Layer 2 of a small transformer language model trained on English Wikipedia (13 layers, counted from 0, width 128).
A neuron's activation on a vector x is SiLU(gate . x) times (in . x), where the dot is the dot product.

Input weights of the MLP neurons that the questions are about. A number n stands for (n - 128) times 0.0031.
n53 gate: 199, 159, 124, 119, 156, 78, 111, 108, 107, 119, 103, 148, 166, 98, 140, 123, 166, 76, 145, 155, 125, 128, 97, 109, 158, 154, 150, 144, 148, 131, 158, 166, 154, 122, 118, 92, 121, 109, 191, 154, 155, 129, 100, 126, 142, 114, 166, 173, 63, 118, 205, 139, 99, 146, 140, 143, 171, 151, 93, 107, 146, 76, 159, 174, 137, 132, 146, 86, 114, 141, 167, 163, 119, 126, 141, 106, 93, 126, 140, 108, 122, 134, 168, 142, 87, 157, 99, 90, 112, 133, 93, 195, 171, 147, 131, 115, 164, 147, 94, 121, 109, 178, 166, 71, 142, 112, 116, 97, 141, 123, 171, 104, 106, 79, 119, 131, 108, 131, 86, 110, 155, 150, 159, 119, 94, 125, 112, 140
n99 gate: 115, 128, 108, 152, 173, 154, 125, 168, 88, 144, 94, 118, 130, 114, 191, 105, 147, 101, 95, 127, 123, 120, 178, 121, 118, 116, 67, 112, 45, 154, 130, 104, 148, 146, 88, 103, 178, 218, 135, 131, 134, 70, 150, 76, 109, 114, 143, 117, 104, 141, 163, 76, 152, 150, 100, 104, 100, 159, 127, 130, 106, 92, 101, 163, 174, 125, 83, 117, 146, 173, 116, 146, 128, 124, 98, 102, 155, 96, 117, 60, 120, 81, 175, 175, 149, 123, 114, 152, 121, 129, 45, 92, 118, 143, 152, 139, 90, 133, 98, 114, 94, 156, 120, 155, 30, 113, 112, 123, 136, 192, 184, 72, 145, 223, 148, 142, 170, 33, 144, 100, 117, 137, 96, 165, 84, 148, 124, 86
n105 gate: 103, 146, 147, 85, 155, 110, 104, 152, 176, 131, 135, 97, 157, 87, 112, 144, 126, 97, 155, 80, 142, 116, 124, 112, 142, 118, 80, 117, 119, 100, 167, 88, 115, 112, 109, 92, 152, 159, 120, 109, 115, 59, 139, 170, 147, 100, 115, 105, 99, 99, 112, 125, 126, 117, 129, 85, 123, 117, 124, 222, 160, 115, 139, 106, 154, 137, 146, 123, 149, 86, 126, 174, 142, 141, 106, 119, 103, 122, 101, 117, 183, 140, 158, 127, 58, 81, 128, 145, 155, 91, 66, 107, 162, 115, 86, 90, 161, 146, 148, 99, 113, 170, 173, 184, 184, 111, 125, 135, 158, 196, 167, 134, 104, 129, 191, 129, 160, 191, 97, 140, 82, 111, 102, 107, 157, 140, 134, 157
n129 gate: 146, 135, 153, 94, 149, 138, 179, 103, 158, 135, 122, 116, 100, 103, 119, 111, 144, 62, 135, 137, 143, 111, 109, 113, 94, 150, 124, 164, 150, 137, 154, 123, 88, 183, 108, 85, 144, 103, 125, 127, 132, 138, 190, 173, 153, 95, 126, 185, 116, 137, 119, 161, 101, 145, 128, 85, 176, 125, 154, 153, 57, 81, 185, 168, 136, 127, 110, 124, 204, 121, 111, 109, 118, 122, 122, 116, 131, 142, 150, 124, 149, 58, 200, 144, 127, 101, 163, 68, 139, 130, 89, 175, 99, 170, 140, 139, 139, 119, 96, 208, 99, 126, 86, 106, 92, 150, 125, 112, 124, 140, 146, 108, 125, 179, 171, 137, 110, 115, 122, 99, 118, 140, 145, 105, 118, 125, 145, 155
n149 gate: 162, 137, 115, 134, 139, 153, 104, 127, 196, 137, 123, 123, 171, 147, 136, 147, 138, 160, 90, 80, 130, 86, 136, 139, 121, 141, 124, 90, 141, 125, 83, 183, 75, 130, 100, 43, 140, 133, 90, 93, 159, 134, 122, 93, 99, 61, 89, 156, 137, 50, 91, 80, 72, 209, 153, 105, 66, 120, 64, 181, 57, 109, 87, 61, 126, 98, 115, 171, 76, 95, 108, 146, 144, 124, 119, 147, 85, 121, 131, 161, 152, 166, 124, 110, 135, 145, 162, 89, 101, 150, 121, 86, 152, 137, 148, 136, 99, 62, 191, 164, 121, 152, 119, 214, 136, 92, 112, 187, 136, 155, 104, 113, 118, 94, 139, 125, 146, 122, 102, 102, 120, 173, 95, 166, 121, 132, 134, 99
n152 gate: 99, 106, 91, 103, 112, 140, 151, 148, 113, 47, 142, 155, 158, 142, 148, 59, 131, 151, 164, 94, 121, 144, 134, 105, 136, 207, 132, 110, 195, 112, 134, 110, 158, 174, 124, 102, 130, 169, 197, 200, 133, 88, 146, 53, 167, 128, 120, 83, 158, 76, 191, 102, 124, 179, 134, 115, 59, 118, 134, 156, 151, 179, 175, 145, 164, 120, 170, 162, 146, 50, 145, 150, 164, 153, 87, 143, 102, 153, 173, 99, 109, 61, 81, 128, 92, 173, 123, 139, 163, 17, 143, 116, 116, 79, 75, 132, 96, 109, 136, 152, 61, 168, 201, 156, 193, 174, 111, 76, 81, 101, 149, 157, 135, 20, 115, 121, 111, 155, 137, 180, 85, 154, 131, 171, 137, 128, 147, 151
n156 gate: 81, 160, 196, 113, 80, 131, 158, 120, 126, 151, 106, 163, 170, 143, 93, 112, 135, 109, 190, 128, 61, 121, 70, 198, 172, 127, 174, 113, 183, 118, 101, 114, 149, 108, 116, 159, 137, 105, 127, 157, 101, 177, 52, 89, 192, 124, 140, 172, 61, 118, 85, 188, 79, 112, 132, 140, 119, 38, 80, 58, 158, 168, 170, 136, 87, 203, 146, 88, 187, 92, 122, 161, 87, 147, 103, 81, 141, 85, 153, 143, 53, 178, 73, 157, 123, 129, 184, 114, 112, 163, 93, 128, 98, 137, 218, 148, 151, 136, 126, 121, 98, 63, 85, 116, 142, 141, 78, 128, 206, 70, 142, 116, 83, 131, 140, 133, 116, 120, 168, 99, 110, 164, 111, 117, 138, 115, 130, 8
n53 in: 212, 152, 95, 125, 168, 165, 111, 70, 125, 140, 183, 141, 155, 113, 146, 114, 161, 76, 154, 142, 154, 117, 117, 99, 151, 149, 115, 138, 132, 109, 143, 164, 101, 136, 128, 126, 153, 106, 152, 142, 117, 123, 131, 124, 154, 108, 137, 133, 86, 134, 166, 101, 133, 120, 141, 132, 189, 133, 94, 70, 121, 111, 156, 154, 106, 147, 134, 84, 152, 150, 149, 133, 114, 131, 160, 159, 113, 115, 143, 107, 112, 152, 179, 112, 68, 114, 133, 92, 92, 108, 131, 126, 144, 124, 166, 117, 110, 88, 102, 61, 89, 180, 180, 102, 120, 143, 94, 110, 146, 128, 137, 141, 122, 44, 167, 150, 185, 118, 142, 109, 147, 104, 149, 143, 132, 131, 86, 133
n99 in: 106, 101, 109, 128, 104, 139, 97, 117, 146, 121, 150, 140, 166, 157, 165, 95, 128, 111, 89, 165, 147, 149, 172, 101, 158, 97, 111, 138, 131, 67, 94, 126, 159, 70, 92, 96, 152, 80, 161, 116, 131, 110, 157, 121, 83, 164, 204, 141, 100, 114, 139, 126, 92, 103, 93, 136, 172, 112, 52, 137, 136, 125, 140, 189, 153, 117, 150, 164, 116, 146, 207, 130, 125, 167, 121, 91, 101, 163, 51, 87, 147, 160, 163, 170, 154, 92, 142, 98, 158, 61, 110, 154, 168, 91, 119, 87, 192, 146, 142, 137, 149, 158, 103, 136, 153, 101, 150, 166, 130, 120, 139, 115, 193, 95, 90, 110, 184, 123, 87, 103, 70, 161, 154, 99, 185, 104, 176, 89
n105 in: 99, 155, 149, 205, 189, 128, 126, 156, 101, 115, 109, 139, 101, 91, 139, 137, 105, 136, 110, 96, 134, 98, 98, 87, 77, 86, 119, 148, 116, 116, 125, 97, 137, 125, 40, 160, 121, 130, 59, 101, 161, 77, 142, 121, 157, 174, 129, 86, 154, 75, 92, 156, 110, 148, 115, 98, 105, 63, 146, 133, 147, 145, 144, 143, 176, 130, 161, 62, 146, 121, 124, 178, 112, 125, 57, 167, 104, 94, 107, 90, 146, 192, 112, 98, 114, 128, 183, 175, 171, 163, 68, 149, 145, 143, 172, 156, 135, 153, 156, 142, 100, 93, 88, 168, 184, 143, 152, 94, 125, 163, 105, 100, 126, 156, 128, 122, 213, 206, 154, 146, 85, 116, 153, 143, 99, 80, 124, 128
n129 in: 117, 149, 121, 156, 144, 132, 161, 82, 135, 147, 121, 113, 163, 134, 153, 174, 109, 104, 194, 77, 136, 146, 139, 123, 134, 204, 121, 118, 126, 164, 162, 109, 106, 117, 127, 179, 141, 97, 117, 143, 142, 100, 123, 97, 134, 83, 144, 92, 91, 121, 128, 167, 171, 155, 131, 174, 163, 168, 121, 148, 122, 114, 82, 101, 142, 143, 81, 120, 171, 86, 156, 133, 131, 135, 191, 98, 132, 112, 130, 154, 132, 136, 152, 88, 95, 165, 130, 150, 155, 105, 130, 106, 162, 105, 153, 149, 135, 99, 88, 93, 137, 116, 97, 94, 135, 154, 138, 115, 128, 147, 162, 108, 123, 147, 91, 101, 123, 74, 93, 85, 150, 169, 115, 175, 151, 148, 144, 140
n149 in: 122, 65, 95, 120, 124, 102, 109, 110, 142, 158, 161, 150, 106, 105, 157, 115, 161, 201, 169, 154, 177, 66, 108, 139, 91, 67, 126, 87, 88, 161, 146, 88, 134, 153, 111, 147, 120, 128, 125, 126, 96, 161, 117, 38, 131, 111, 119, 109, 114, 69, 163, 96, 152, 148, 165, 143, 94, 115, 136, 145, 66, 165, 124, 127, 101, 125, 150, 163, 63, 91, 99, 100, 138, 128, 96, 155, 151, 115, 143, 140, 110, 164, 90, 151, 174, 94, 120, 91, 149, 148, 123, 127, 110, 168, 126, 125, 93, 162, 168, 151, 123, 143, 110, 130, 132, 126, 164, 96, 125, 68, 125, 129, 118, 159, 114, 116, 183, 89, 137, 122, 99, 134, 140, 188, 74, 90, 142, 129
n152 in: 151, 159, 108, 90, 140, 89, 91, 118, 128, 135, 155, 129, 177, 99, 147, 102, 118, 139, 121, 166, 147, 119, 127, 42, 74, 141, 55, 133, 142, 57, 92, 78, 125, 125, 113, 118, 166, 125, 165, 148, 188, 122, 99, 137, 134, 129, 164, 159, 111, 123, 196, 110, 111, 138, 141, 153, 102, 116, 69, 128, 109, 155, 197, 165, 128, 104, 194, 150, 92, 55, 93, 120, 102, 135, 95, 172, 129, 126, 156, 106, 121, 94, 115, 134, 121, 169, 146, 135, 129, 135, 161, 138, 215, 69, 111, 59, 131, 199, 119, 123, 108, 168, 230, 144, 165, 149, 110, 100, 173, 117, 111, 136, 116, 89, 118, 145, 107, 125, 148, 70, 134, 117, 95, 122, 130, 120, 41, 205
n156 in: 84, 133, 126, 163, 94, 170, 129, 146, 64, 117, 100, 206, 116, 137, 130, 142, 111, 137, 172, 123, 97, 136, 125, 95, 157, 117, 226, 158, 149, 145, 129, 17, 110, 144, 108, 99, 120, 119, 139, 148, 118, 127, 119, 152, 139, 157, 112, 90, 132, 112, 111, 174, 123, 159, 210, 154, 91, 130, 129, 104, 166, 100, 143, 158, 132, 114, 106, 171, 91, 68, 160, 77, 106, 116, 141, 122, 151, 125, 178, 105, 111, 144, 148, 122, 122, 177, 67, 151, 96, 182, 206, 98, 135, 190, 142, 168, 136, 107, 132, 153, 149, 139, 122, 115, 117, 174, 145, 164, 127, 115, 131, 165, 160, 177, 101, 147, 160, 107, 95, 144, 137, 166, 113, 193, 131, 116, 140, 124

Each question shows a token from some text and the vector x that enters the MLP there. A number n stands for (n - 128) times 0.022.

" club": 112, 94, 107, 98, 101, 144, 132, 149, 104, 126, 138, 132, 134, 134, 91, 120, 146, 128, 128, 121, 126, 83, 117, 99, 142, 99, 83, 136, 131, 95, 124, 134, 101, 117, 150, 147, 138, 115, 161, 88, 129, 135, 127, 117, 157, 125, 133, 113, 150, 120, 91, 143, 163, 129, 150, 125, 158, 137, 158, 85, 116, 131, 72, 129, 142, 118, 128, 134, 143, 130, 143, 121, 157, 87, 106, 109, 107, 137, 144, 139, 126, 117, 138, 122, 123, 140, 122, 102, 127, 138, 134, 136, 135, 125, 136, 166, 104, 126, 159, 163, 100, 106, 83, 123, 116, 142, 108, 147, 126, 166, 142, 143, 112, 119, 98, 127, 92, 160, 141, 92, 113, 115, 106, 112, 142, 132, 148, 146
The neuron with the highest activation: n53

" Y": 80, 144, 125, 102, 146, 130, 88, 94, 166, 170, 124, 108, 139, 127, 115, 110, 96, 129, 120, 157, 104, 137, 112, 119, 139, 146, 156, 149, 82, 122, 199, 126, 126, 148, 124, 150, 140, 113, 128, 122, 102, 135, 138, 120, 130, 99, 134, 140, 177, 118, 108, 121, 119, 141, 139, 151, 140, 142, 87, 154, 148, 141, 137, 151, 134, 139, 117, 161, 143, 147, 142, 145, 163, 111, 134, 113, 151, 108, 131, 122, 124, 148, 124, 105, 102, 152, 125, 113, 114, 145, 122, 133, 124, 108, 113, 119, 111, 134, 139, 123, 92, 119, 119, 110, 81, 146, 143, 146, 127, 166, 118, 129, 117, 102, 129, 119, 129, 116, 117, 109, 132, 87, 126, 111, 91, 187, 118, 155
The neuron with the highest activation: n129

" the": 174, 20, 133, 120, 129, 137, 112, 109, 144, 156, 145, 120, 140, 149, 121, 103, 124, 147, 129, 154, 104, 105, 143, 127, 137, 110, 117, 151, 131, 89, 124, 142, 126, 115, 155, 143, 136, 113, 127, 130, 136, 135, 109, 123, 165, 156, 146, 125, 125, 135, 103, 122, 156, 132, 149, 116, 129, 137, 114, 149, 142, 139, 106, 131, 134, 122, 170, 117, 145, 120, 143, 113, 117, 107, 137, 158, 121, 150, 112, 118, 144, 118, 122, 115, 116, 152, 136, 102, 100, 213, 113, 140, 124, 115, 144, 196, 130, 147, 118, 114, 125, 134, 122, 134, 112, 147, 128, 142, 127, 147, 113, 138, 120, 102, 133, 127, 126, 139, 115, 105, 139, 133, 129, 107, 121, 113, 125, 134
The neuron with the highest activation: n129

" local": 159, 105, 87, 94, 117, 148, 117, 99, 151, 180, 117, 106, 104, 144, 125, 130, 136, 106, 109, 143, 105, 109, 157, 116, 104, 88, 107, 161, 129, 97, 150, 114, 128, 85, 151, 156, 120, 115, 153, 109, 127, 140, 88, 113, 172, 127, 131, 109, 146, 129, 77, 121, 137, 145, 135, 129, 125, 102, 138, 127, 119, 154, 131, 105, 167, 111, 153, 151, 142, 136, 142, 134, 144, 110, 118, 141, 112, 156, 126, 132, 140, 127, 126, 100, 142, 138, 146, 120, 117, 148, 132, 151, 122, 127, 121, 153, 103, 138, 126, 124, 125, 135, 107, 94, 122, 139, 110, 147, 124, 147, 137, 138, 131, 132, 101, 134, 87, 125, 129, 100, 143, 127, 123, 117, 96, 93, 131, 116
The most active neuron and its activation: n53, at about 0.034

" adv": 136, 142, 146, 102, 137, 149, 95, 110, 147, 133, 96, 92, 114, 136, 119, 141, 91, 98, 91, 150, 111, 115, 138, 154, 126, 110, 116, 163, 106, 104, 166, 148, 139, 123, 128, 133, 153, 136, 118, 129, 109, 116, 104, 118, 205, 159, 136, 139, 134, 109, 134, 150, 119, 128, 160, 116, 124, 109, 130, 123, 123, 155, 147, 129, 140, 111, 128, 148, 137, 129, 146, 147, 133, 120, 113, 151, 128, 128, 114, 103, 122, 115, 119, 99, 126, 155, 117, 89, 110, 145, 109, 151, 129, 148, 148, 112, 134, 144, 144, 159, 73, 141, 145, 109, 108, 115, 143, 123, 152, 169, 108, 126, 104, 107, 128, 133, 119, 142, 97, 76, 110, 105, 123, 104, 110, 121, 150, 106
Which two neurons fire most, strongest first? n105, n53

" as": 139, 62, 132, 112, 102, 122, 120, 117, 127, 82, 152, 130, 90, 134, 85, 121, 147, 145, 120, 148, 102, 118, 150, 132, 149, 124, 77, 137, 118, 98, 137, 118, 113, 138, 110, 126, 142, 128, 146, 99, 103, 137, 153, 131, 177, 139, 135, 130, 141, 133, 148, 112, 114, 136, 155, 158, 113, 125, 122, 134, 146, 159, 65, 125, 139, 99, 111, 159, 127, 108, 144, 118, 171, 123, 130, 146, 117, 152, 112, 131, 135, 120, 123, 110, 146, 135, 144, 113, 119, 150, 99, 137, 113, 124, 157, 160, 155, 160, 126, 125, 142, 144, 116, 88, 92, 149, 134, 148, 115, 162, 134, 145, 124, 138, 99, 115, 129, 133, 127, 103, 139, 130, 96, 87, 116, 93, 112, 141
The neuron with the highest activation: n53

"'s": 159, 71, 111, 117, 133, 142, 101, 90, 147, 150, 175, 119, 122, 165, 116, 97, 119, 136, 131, 128, 84, 99, 130, 134, 156, 106, 105, 161, 148, 120, 129, 109, 122, 111, 129, 152, 155, 124, 140, 106, 133, 131, 122, 100, 136, 127, 148, 123, 161, 121, 100, 129, 130, 118, 130, 141, 115, 146, 120, 146, 128, 132, 105, 137, 140, 135, 159, 130, 157, 105, 154, 123, 139, 99, 138, 140, 127, 160, 97, 126, 141, 135, 129, 109, 113, 164, 101, 138, 100, 184, 129, 125, 137, 118, 119, 181, 123, 136, 125, 103, 138, 111, 107, 100, 121, 151, 128, 144, 109, 132, 156, 126, 119, 109, 108, 128, 114, 127, 115, 109, 117, 141, 130, 102, 121, 112, 134, 152
The neuron with the highest activation: n105

"A": 89, 126, 127, 98, 137, 114, 113, 85, 139, 159, 129, 111, 148, 141, 163, 125, 123, 137, 127, 153, 85, 126, 143, 121, 136, 124, 122, 163, 132, 124, 125, 122, 108, 154, 127, 138, 138, 112, 103, 101, 140, 177, 132, 89, 148, 152, 138, 139, 127, 131, 141, 115, 153, 131, 133, 153, 109, 152, 121, 145, 141, 144, 149, 124, 139, 113, 144, 125, 142, 146, 147, 128, 154, 93, 125, 110, 149, 117, 132, 125, 132, 144, 136, 105, 137, 148, 113, 100, 90, 122, 118, 120, 108, 131, 121, 160, 114, 154, 147, 106, 107, 172, 72, 116, 85, 145, 161, 141, 129, 137, 141, 144, 136, 123, 117, 125, 134, 155, 164, 60, 153, 115, 129, 126, 132, 93, 133, 146
Which two neurons fire most, strongest first? n105, n99

" and": 146, 49, 120, 117, 132, 118, 119, 126, 135, 143, 137, 131, 129, 157, 107, 119, 125, 128, 106, 144, 120, 95, 108, 150, 130, 150, 112, 152, 150, 76, 162, 114, 120, 122, 100, 149, 144, 135, 173, 124, 148, 135, 134, 112, 150, 116, 132, 120, 133, 125, 133, 145, 155, 133, 139, 118, 101, 121, 104, 132, 123, 124, 101, 122, 113, 112, 169, 134, 130, 120, 132, 95, 174, 138, 112, 118, 117, 150, 110, 138, 130, 135, 111, 103, 127, 150, 121, 117, 95, 159, 99, 133, 124, 106, 165, 224, 141, 156, 149, 117, 127, 158, 96, 110, 102, 172, 122, 155, 122, 145, 129, 137, 130, 116, 106, 124, 101, 129, 136, 123, 135, 112, 121, 108, 138, 123, 116, 132
Which three neurons fire most, strongest first? n149, n105, n152

"anced": 168, 80, 108, 99, 149, 131, 109, 114, 90, 142, 138, 141, 74, 122, 147, 122, 136, 127, 114, 153, 109, 120, 130, 117, 164, 137, 131, 156, 150, 95, 137, 131, 105, 131, 129, 140, 131, 136, 141, 93, 112, 155, 161, 121, 175, 99, 125, 109, 99, 123, 102, 110, 137, 92, 168, 145, 75, 106, 140, 141, 147, 141, 134, 124, 126, 122, 153, 145, 144, 136, 141, 107, 133, 118, 112, 130, 130, 135, 130, 110, 142, 119, 115, 148, 133, 141, 173, 125, 101, 155, 131, 113, 108, 151, 138, 190, 93, 140, 153, 130, 135, 130, 98, 122, 152, 139, 145, 135, 114, 128, 83, 130, 129, 117, 112, 124, 123, 154, 107, 123, 142, 89, 122, 141, 117, 115, 133, 135
The neuron with the highest activation: n99

"–": 101, 74, 131, 114, 128, 125, 98, 134, 135, 166, 117, 148, 121, 149, 120, 114, 129, 131, 117, 130, 108, 79, 87, 123, 157, 121, 93, 150, 82, 111, 160, 133, 137, 126, 106, 133, 141, 143, 166, 90, 124, 135, 130, 89, 107, 161, 132, 116, 143, 127, 80, 138, 141, 127, 133, 121, 95, 130, 111, 127, 135, 142, 156, 170, 119, 115, 151, 152, 148, 140, 181, 145, 124, 120, 121, 136, 116, 152, 128, 125, 131, 109, 149, 120, 126, 113, 120, 88, 96, 140, 78, 132, 130, 130, 137, 157, 123, 128, 115, 146, 123, 116, 112, 118, 70, 168, 127, 148, 115, 155, 136, 135, 117, 121, 125, 106, 116, 116, 130, 112, 153, 121, 111, 153, 144, 127, 142, 123
The neuron with the highest activation: n99

"b": 81, 102, 133, 108, 138, 138, 115, 136, 112, 126, 116, 143, 136, 138, 140, 102, 107, 175, 123, 142, 115, 85, 115, 110, 129, 152, 154, 128, 125, 81, 154, 110, 93, 95, 131, 134, 86, 128, 115, 150, 128, 137, 98, 112, 141, 129, 110, 137, 137, 143, 105, 165, 121, 147, 133, 130, 97, 102, 132, 150, 152, 107, 112, 162, 102, 120, 83, 122, 130, 158, 133, 125, 117, 126, 117, 152, 114, 127, 128, 116, 136, 145, 181, 113, 155, 113, 113, 122, 133, 143, 109, 156, 73, 106, 136, 136, 71, 112, 129, 143, 135, 133, 139, 105, 123, 152, 129, 139, 136, 141, 100, 154, 142, 125, 126, 117, 111, 115, 116, 111, 130, 90, 115, 137, 123, 143, 121, 162
The neuron with the highest activation: n53

" Mar": 111, 144, 156, 107, 128, 128, 116, 96, 63, 107, 132, 106, 111, 146, 99, 139, 137, 87, 117, 146, 112, 121, 129, 131, 133, 129, 178, 129, 77, 81, 180, 105, 120, 99, 141, 136, 125, 115, 112, 143, 134, 126, 124, 84, 169, 130, 141, 144, 132, 117, 121, 118, 134, 127, 127, 141, 150, 131, 108, 113, 127, 102, 124, 156, 132, 109, 129, 164, 166, 156, 150, 145, 119, 110, 100, 143, 141, 118, 163, 141, 144, 144, 137, 105, 129, 138, 98, 111, 102, 169, 147, 105, 132, 108, 157, 124, 112, 137, 94, 110, 104, 157, 106, 126, 89, 138, 112, 145, 129, 161, 117, 148, 132, 134, 166, 122, 114, 160, 135, 115, 161, 104, 119, 128, 96, 141, 137, 137
The most active neuron and its activation: n53, at about 0.31

" between": 133, 79, 117, 110, 149, 139, 98, 114, 138, 158, 124, 111, 115, 129, 85, 85, 150, 151, 113, 154, 104, 105, 126, 144, 121, 119, 109, 135, 116, 93, 182, 122, 132, 112, 146, 139, 144, 117, 141, 135, 88, 148, 109, 133, 162, 129, 155, 128, 136, 150, 157, 117, 136, 89, 154, 151, 123, 107, 80, 137, 123, 121, 118, 120, 128, 126, 168, 99, 129, 115, 146, 142, 141, 144, 116, 121, 111, 141, 120, 89, 128, 131, 125, 94, 131, 153, 134, 96, 79, 142, 124, 156, 125, 127, 143, 167, 117, 115, 113, 150, 144, 112, 111, 126, 128, 155, 128, 131, 117, 155, 120, 133, 89, 93, 127, 131, 130, 141, 107, 129, 132, 138, 117, 121, 121, 103, 119, 128
The neuron with the highest activation: n53

"On": 174, 135, 104, 121, 150, 107, 87, 85, 111, 134, 113, 121, 136, 129, 131, 106, 146, 107, 106, 148, 132, 128, 130, 130, 164, 113, 129, 139, 136, 113, 144, 102, 110, 106, 134, 128, 141, 125, 147, 120, 96, 138, 128, 104, 153, 181, 155, 100, 121, 145, 159, 118, 134, 131, 125, 149, 109, 135, 118, 119, 131, 124, 113, 127, 128, 134, 133, 132, 123, 125, 147, 104, 131, 123, 123, 123, 131, 163, 108, 128, 134, 128, 127, 92, 125, 123, 142, 99, 66, 164, 109, 172, 111, 114, 133, 157, 106, 136, 115, 139, 160, 175, 121, 92, 109, 134, 136, 155, 119, 144, 121, 152, 138, 115, 153, 92, 123, 173, 109, 106, 144, 91, 159, 113, 137, 145, 133, 168
The neuron with the highest activation: n53

" title": 121, 88, 118, 107, 109, 146, 107, 111, 114, 133, 144, 129, 87, 150, 119, 127, 134, 126, 96, 132, 106, 88, 162, 117, 132, 116, 94, 134, 123, 112, 156, 146, 137, 126, 148, 109, 141, 130, 111, 93, 148, 156, 127, 141, 159, 108, 170, 121, 112, 113, 76, 133, 158, 133, 121, 167, 115, 132, 142, 116, 140, 126, 140, 119, 123, 122, 138, 142, 153, 140, 135, 114, 143, 112, 129, 130, 128, 156, 144, 150, 144, 128, 105, 90, 147, 138, 101, 92, 144, 135, 120, 121, 144, 100, 127, 157, 104, 145, 187, 130, 119, 115, 143, 100, 111, 138, 163, 138, 126, 122, 116, 111, 140, 109, 121, 113, 95, 116, 113, 111, 130, 112, 101, 111, 115, 112, 154, 135
Which three neurons fire most, strongest first? n105, n53, n156

" following": 112, 82, 95, 118, 121, 142, 131, 140, 114, 151, 120, 93, 97, 156, 119, 135, 154, 131, 121, 135, 134, 138, 138, 115, 129, 123, 125, 141, 119, 115, 179, 164, 106, 157, 124, 143, 150, 106, 137, 126, 108, 133, 136, 92, 146, 118, 133, 126, 109, 113, 126, 160, 118, 115, 138, 160, 91, 143, 124, 126, 149, 143, 135, 129, 118, 114, 140, 112, 127, 106, 143, 121, 132, 140, 114, 98, 128, 186, 136, 128, 155, 88, 108, 104, 98, 121, 136, 119, 106, 124, 104, 127, 114, 115, 138, 161, 107, 137, 123, 161, 143, 141, 92, 99, 132, 135, 120, 153, 89, 151, 95, 126, 121, 113, 123, 108, 98, 147, 85, 103, 135, 141, 98, 115, 103, 117, 148, 147
Which two neurons fire most, strongest first? n129, n105

"ators": 135, 72, 109, 112, 149, 140, 112, 113, 116, 94, 145, 107, 99, 144, 107, 112, 163, 140, 122, 136, 96, 107, 114, 123, 162, 123, 128, 134, 118, 137, 193, 148, 121, 155, 131, 155, 87, 123, 130, 132, 116, 124, 147, 78, 178, 132, 130, 98, 157, 147, 116, 138, 138, 114, 150, 146, 140, 109, 160, 135, 149, 137, 77, 131, 129, 132, 159, 145, 136, 130, 155, 109, 161, 114, 123, 126, 135, 138, 131, 138, 139, 148, 131, 101, 133, 136, 143, 88, 157, 157, 144, 111, 112, 138, 139, 141, 114, 171, 163, 142, 143, 107, 136, 125, 121, 137, 142, 147, 118, 148, 117, 139, 126, 99, 101, 147, 111, 118, 140, 133, 174, 105, 102, 141, 119, 124, 131, 126
The most active neuron and its activation: n99, at about 0.26

" S": 112, 150, 138, 108, 107, 118, 114, 99, 162, 155, 120, 123, 113, 132, 123, 96, 117, 132, 118, 126, 119, 121, 119, 117, 129, 151, 153, 136, 83, 130, 184, 122, 118, 137, 133, 150, 127, 114, 129, 149, 142, 119, 127, 119, 161, 84, 146, 110, 151, 139, 145, 118, 145, 155, 123, 139, 145, 105, 92, 168, 174, 112, 123, 139, 130, 129, 114, 177, 150, 147, 147, 144, 143, 111, 131, 128, 149, 145, 135, 129, 133, 146, 153, 82, 138, 128, 128, 105, 104, 126, 126, 121, 57, 123, 115, 140, 118, 138, 167, 108, 138, 192, 125, 120, 98, 185, 127, 159, 111, 146, 88, 135, 124, 105, 129, 125, 122, 138, 126, 114, 148, 143, 118, 130, 105, 124, 104, 145
Which three neurons fire most, strongest first? n129, n99, n53

" I": 126, 128, 130, 107, 167, 112, 111, 123, 113, 171, 119, 134, 105, 135, 133, 129, 117, 114, 125, 159, 94, 122, 130, 128, 141, 129, 134, 153, 120, 129, 201, 121, 117, 158, 138, 105, 139, 94, 118, 121, 127, 120, 111, 80, 169, 146, 139, 156, 128, 109, 144, 150, 155, 126, 136, 128, 165, 124, 88, 144, 153, 128, 97, 134, 119, 104, 134, 135, 137, 127, 129, 110, 149, 111, 135, 135, 154, 129, 137, 130, 135, 160, 123, 70, 97, 170, 103, 105, 102, 140, 112, 131, 112, 133, 158, 122, 114, 118, 151, 124, 97, 139, 138, 128, 102, 140, 136, 165, 122, 137, 156, 134, 140, 126, 103, 125, 133, 124, 108, 103, 145, 123, 132, 126, 115, 153, 136, 159
Which two neurons fire most, strongest first? n53, n129

",": 153, 48, 108, 132, 151, 128, 114, 123, 129, 148, 120, 126, 107, 121, 105, 115, 151, 143, 102, 164, 114, 91, 116, 151, 115, 132, 107, 166, 107, 79, 151, 103, 123, 144, 117, 145, 142, 128, 164, 106, 116, 133, 138, 118, 149, 115, 130, 116, 153, 117, 110, 133, 132, 107, 143, 127, 125, 124, 92, 151, 137, 119, 90, 107, 117, 121, 165, 139, 137, 134, 141, 135, 132, 131, 122, 113, 127, 114, 103, 151, 137, 128, 131, 99, 138, 144, 109, 102, 105, 148, 117, 103, 124, 122, 133, 217, 151, 148, 132, 87, 120, 139, 97, 117, 121, 170, 133, 145, 131, 150, 121, 139, 100, 119, 106, 118, 105, 137, 133, 87, 139, 124, 100, 104, 149, 127, 128, 140
Which two neurons fire most, strongest first? n149, n152

" last": 152, 89, 124, 117, 123, 137, 127, 129, 110, 135, 155, 112, 103, 154, 111, 140, 127, 115, 127, 133, 127, 100, 135, 90, 119, 127, 108, 151, 150, 97, 143, 125, 112, 123, 166, 125, 131, 109, 116, 72, 135, 142, 115, 114, 157, 122, 129, 104, 139, 118, 131, 125, 155, 133, 130, 165, 98, 153, 162, 141, 132, 149, 147, 154, 108, 128, 127, 110, 136, 118, 127, 130, 143, 135, 102, 159, 128, 136, 134, 131, 129, 108, 150, 128, 79, 117, 117, 137, 92, 143, 118, 146, 134, 145, 141, 152, 103, 156, 167, 133, 96, 128, 138, 83, 93, 154, 119, 141, 125, 188, 116, 145, 105, 111, 127, 93, 128, 134, 124, 112, 145, 143, 124, 112, 133, 118, 143, 122
Which two neurons fire most, strongest first? n99, n152

"ur": 108, 128, 118, 102, 114, 151, 88, 104, 150, 86, 147, 137, 127, 150, 111, 105, 144, 140, 140, 119, 93, 105, 140, 194, 112, 96, 144, 137, 98, 110, 145, 120, 125, 146, 114, 148, 124, 93, 117, 121, 102, 123, 115, 109, 149, 129, 143, 138, 124, 119, 113, 133, 145, 150, 188, 148, 122, 119, 154, 108, 133, 126, 87, 131, 114, 114, 148, 134, 152, 125, 141, 117, 165, 115, 138, 128, 152, 115, 146, 145, 133, 122, 164, 116, 138, 147, 126, 104, 111, 171, 119, 158, 136, 117, 124, 139, 95, 153, 136, 126, 121, 127, 77, 134, 103, 145, 127, 163, 121, 143, 139, 144, 138, 149, 116, 134, 103, 99, 118, 139, 145, 146, 129, 143, 134, 123, 137, 132
The neuron with the highest activation: n156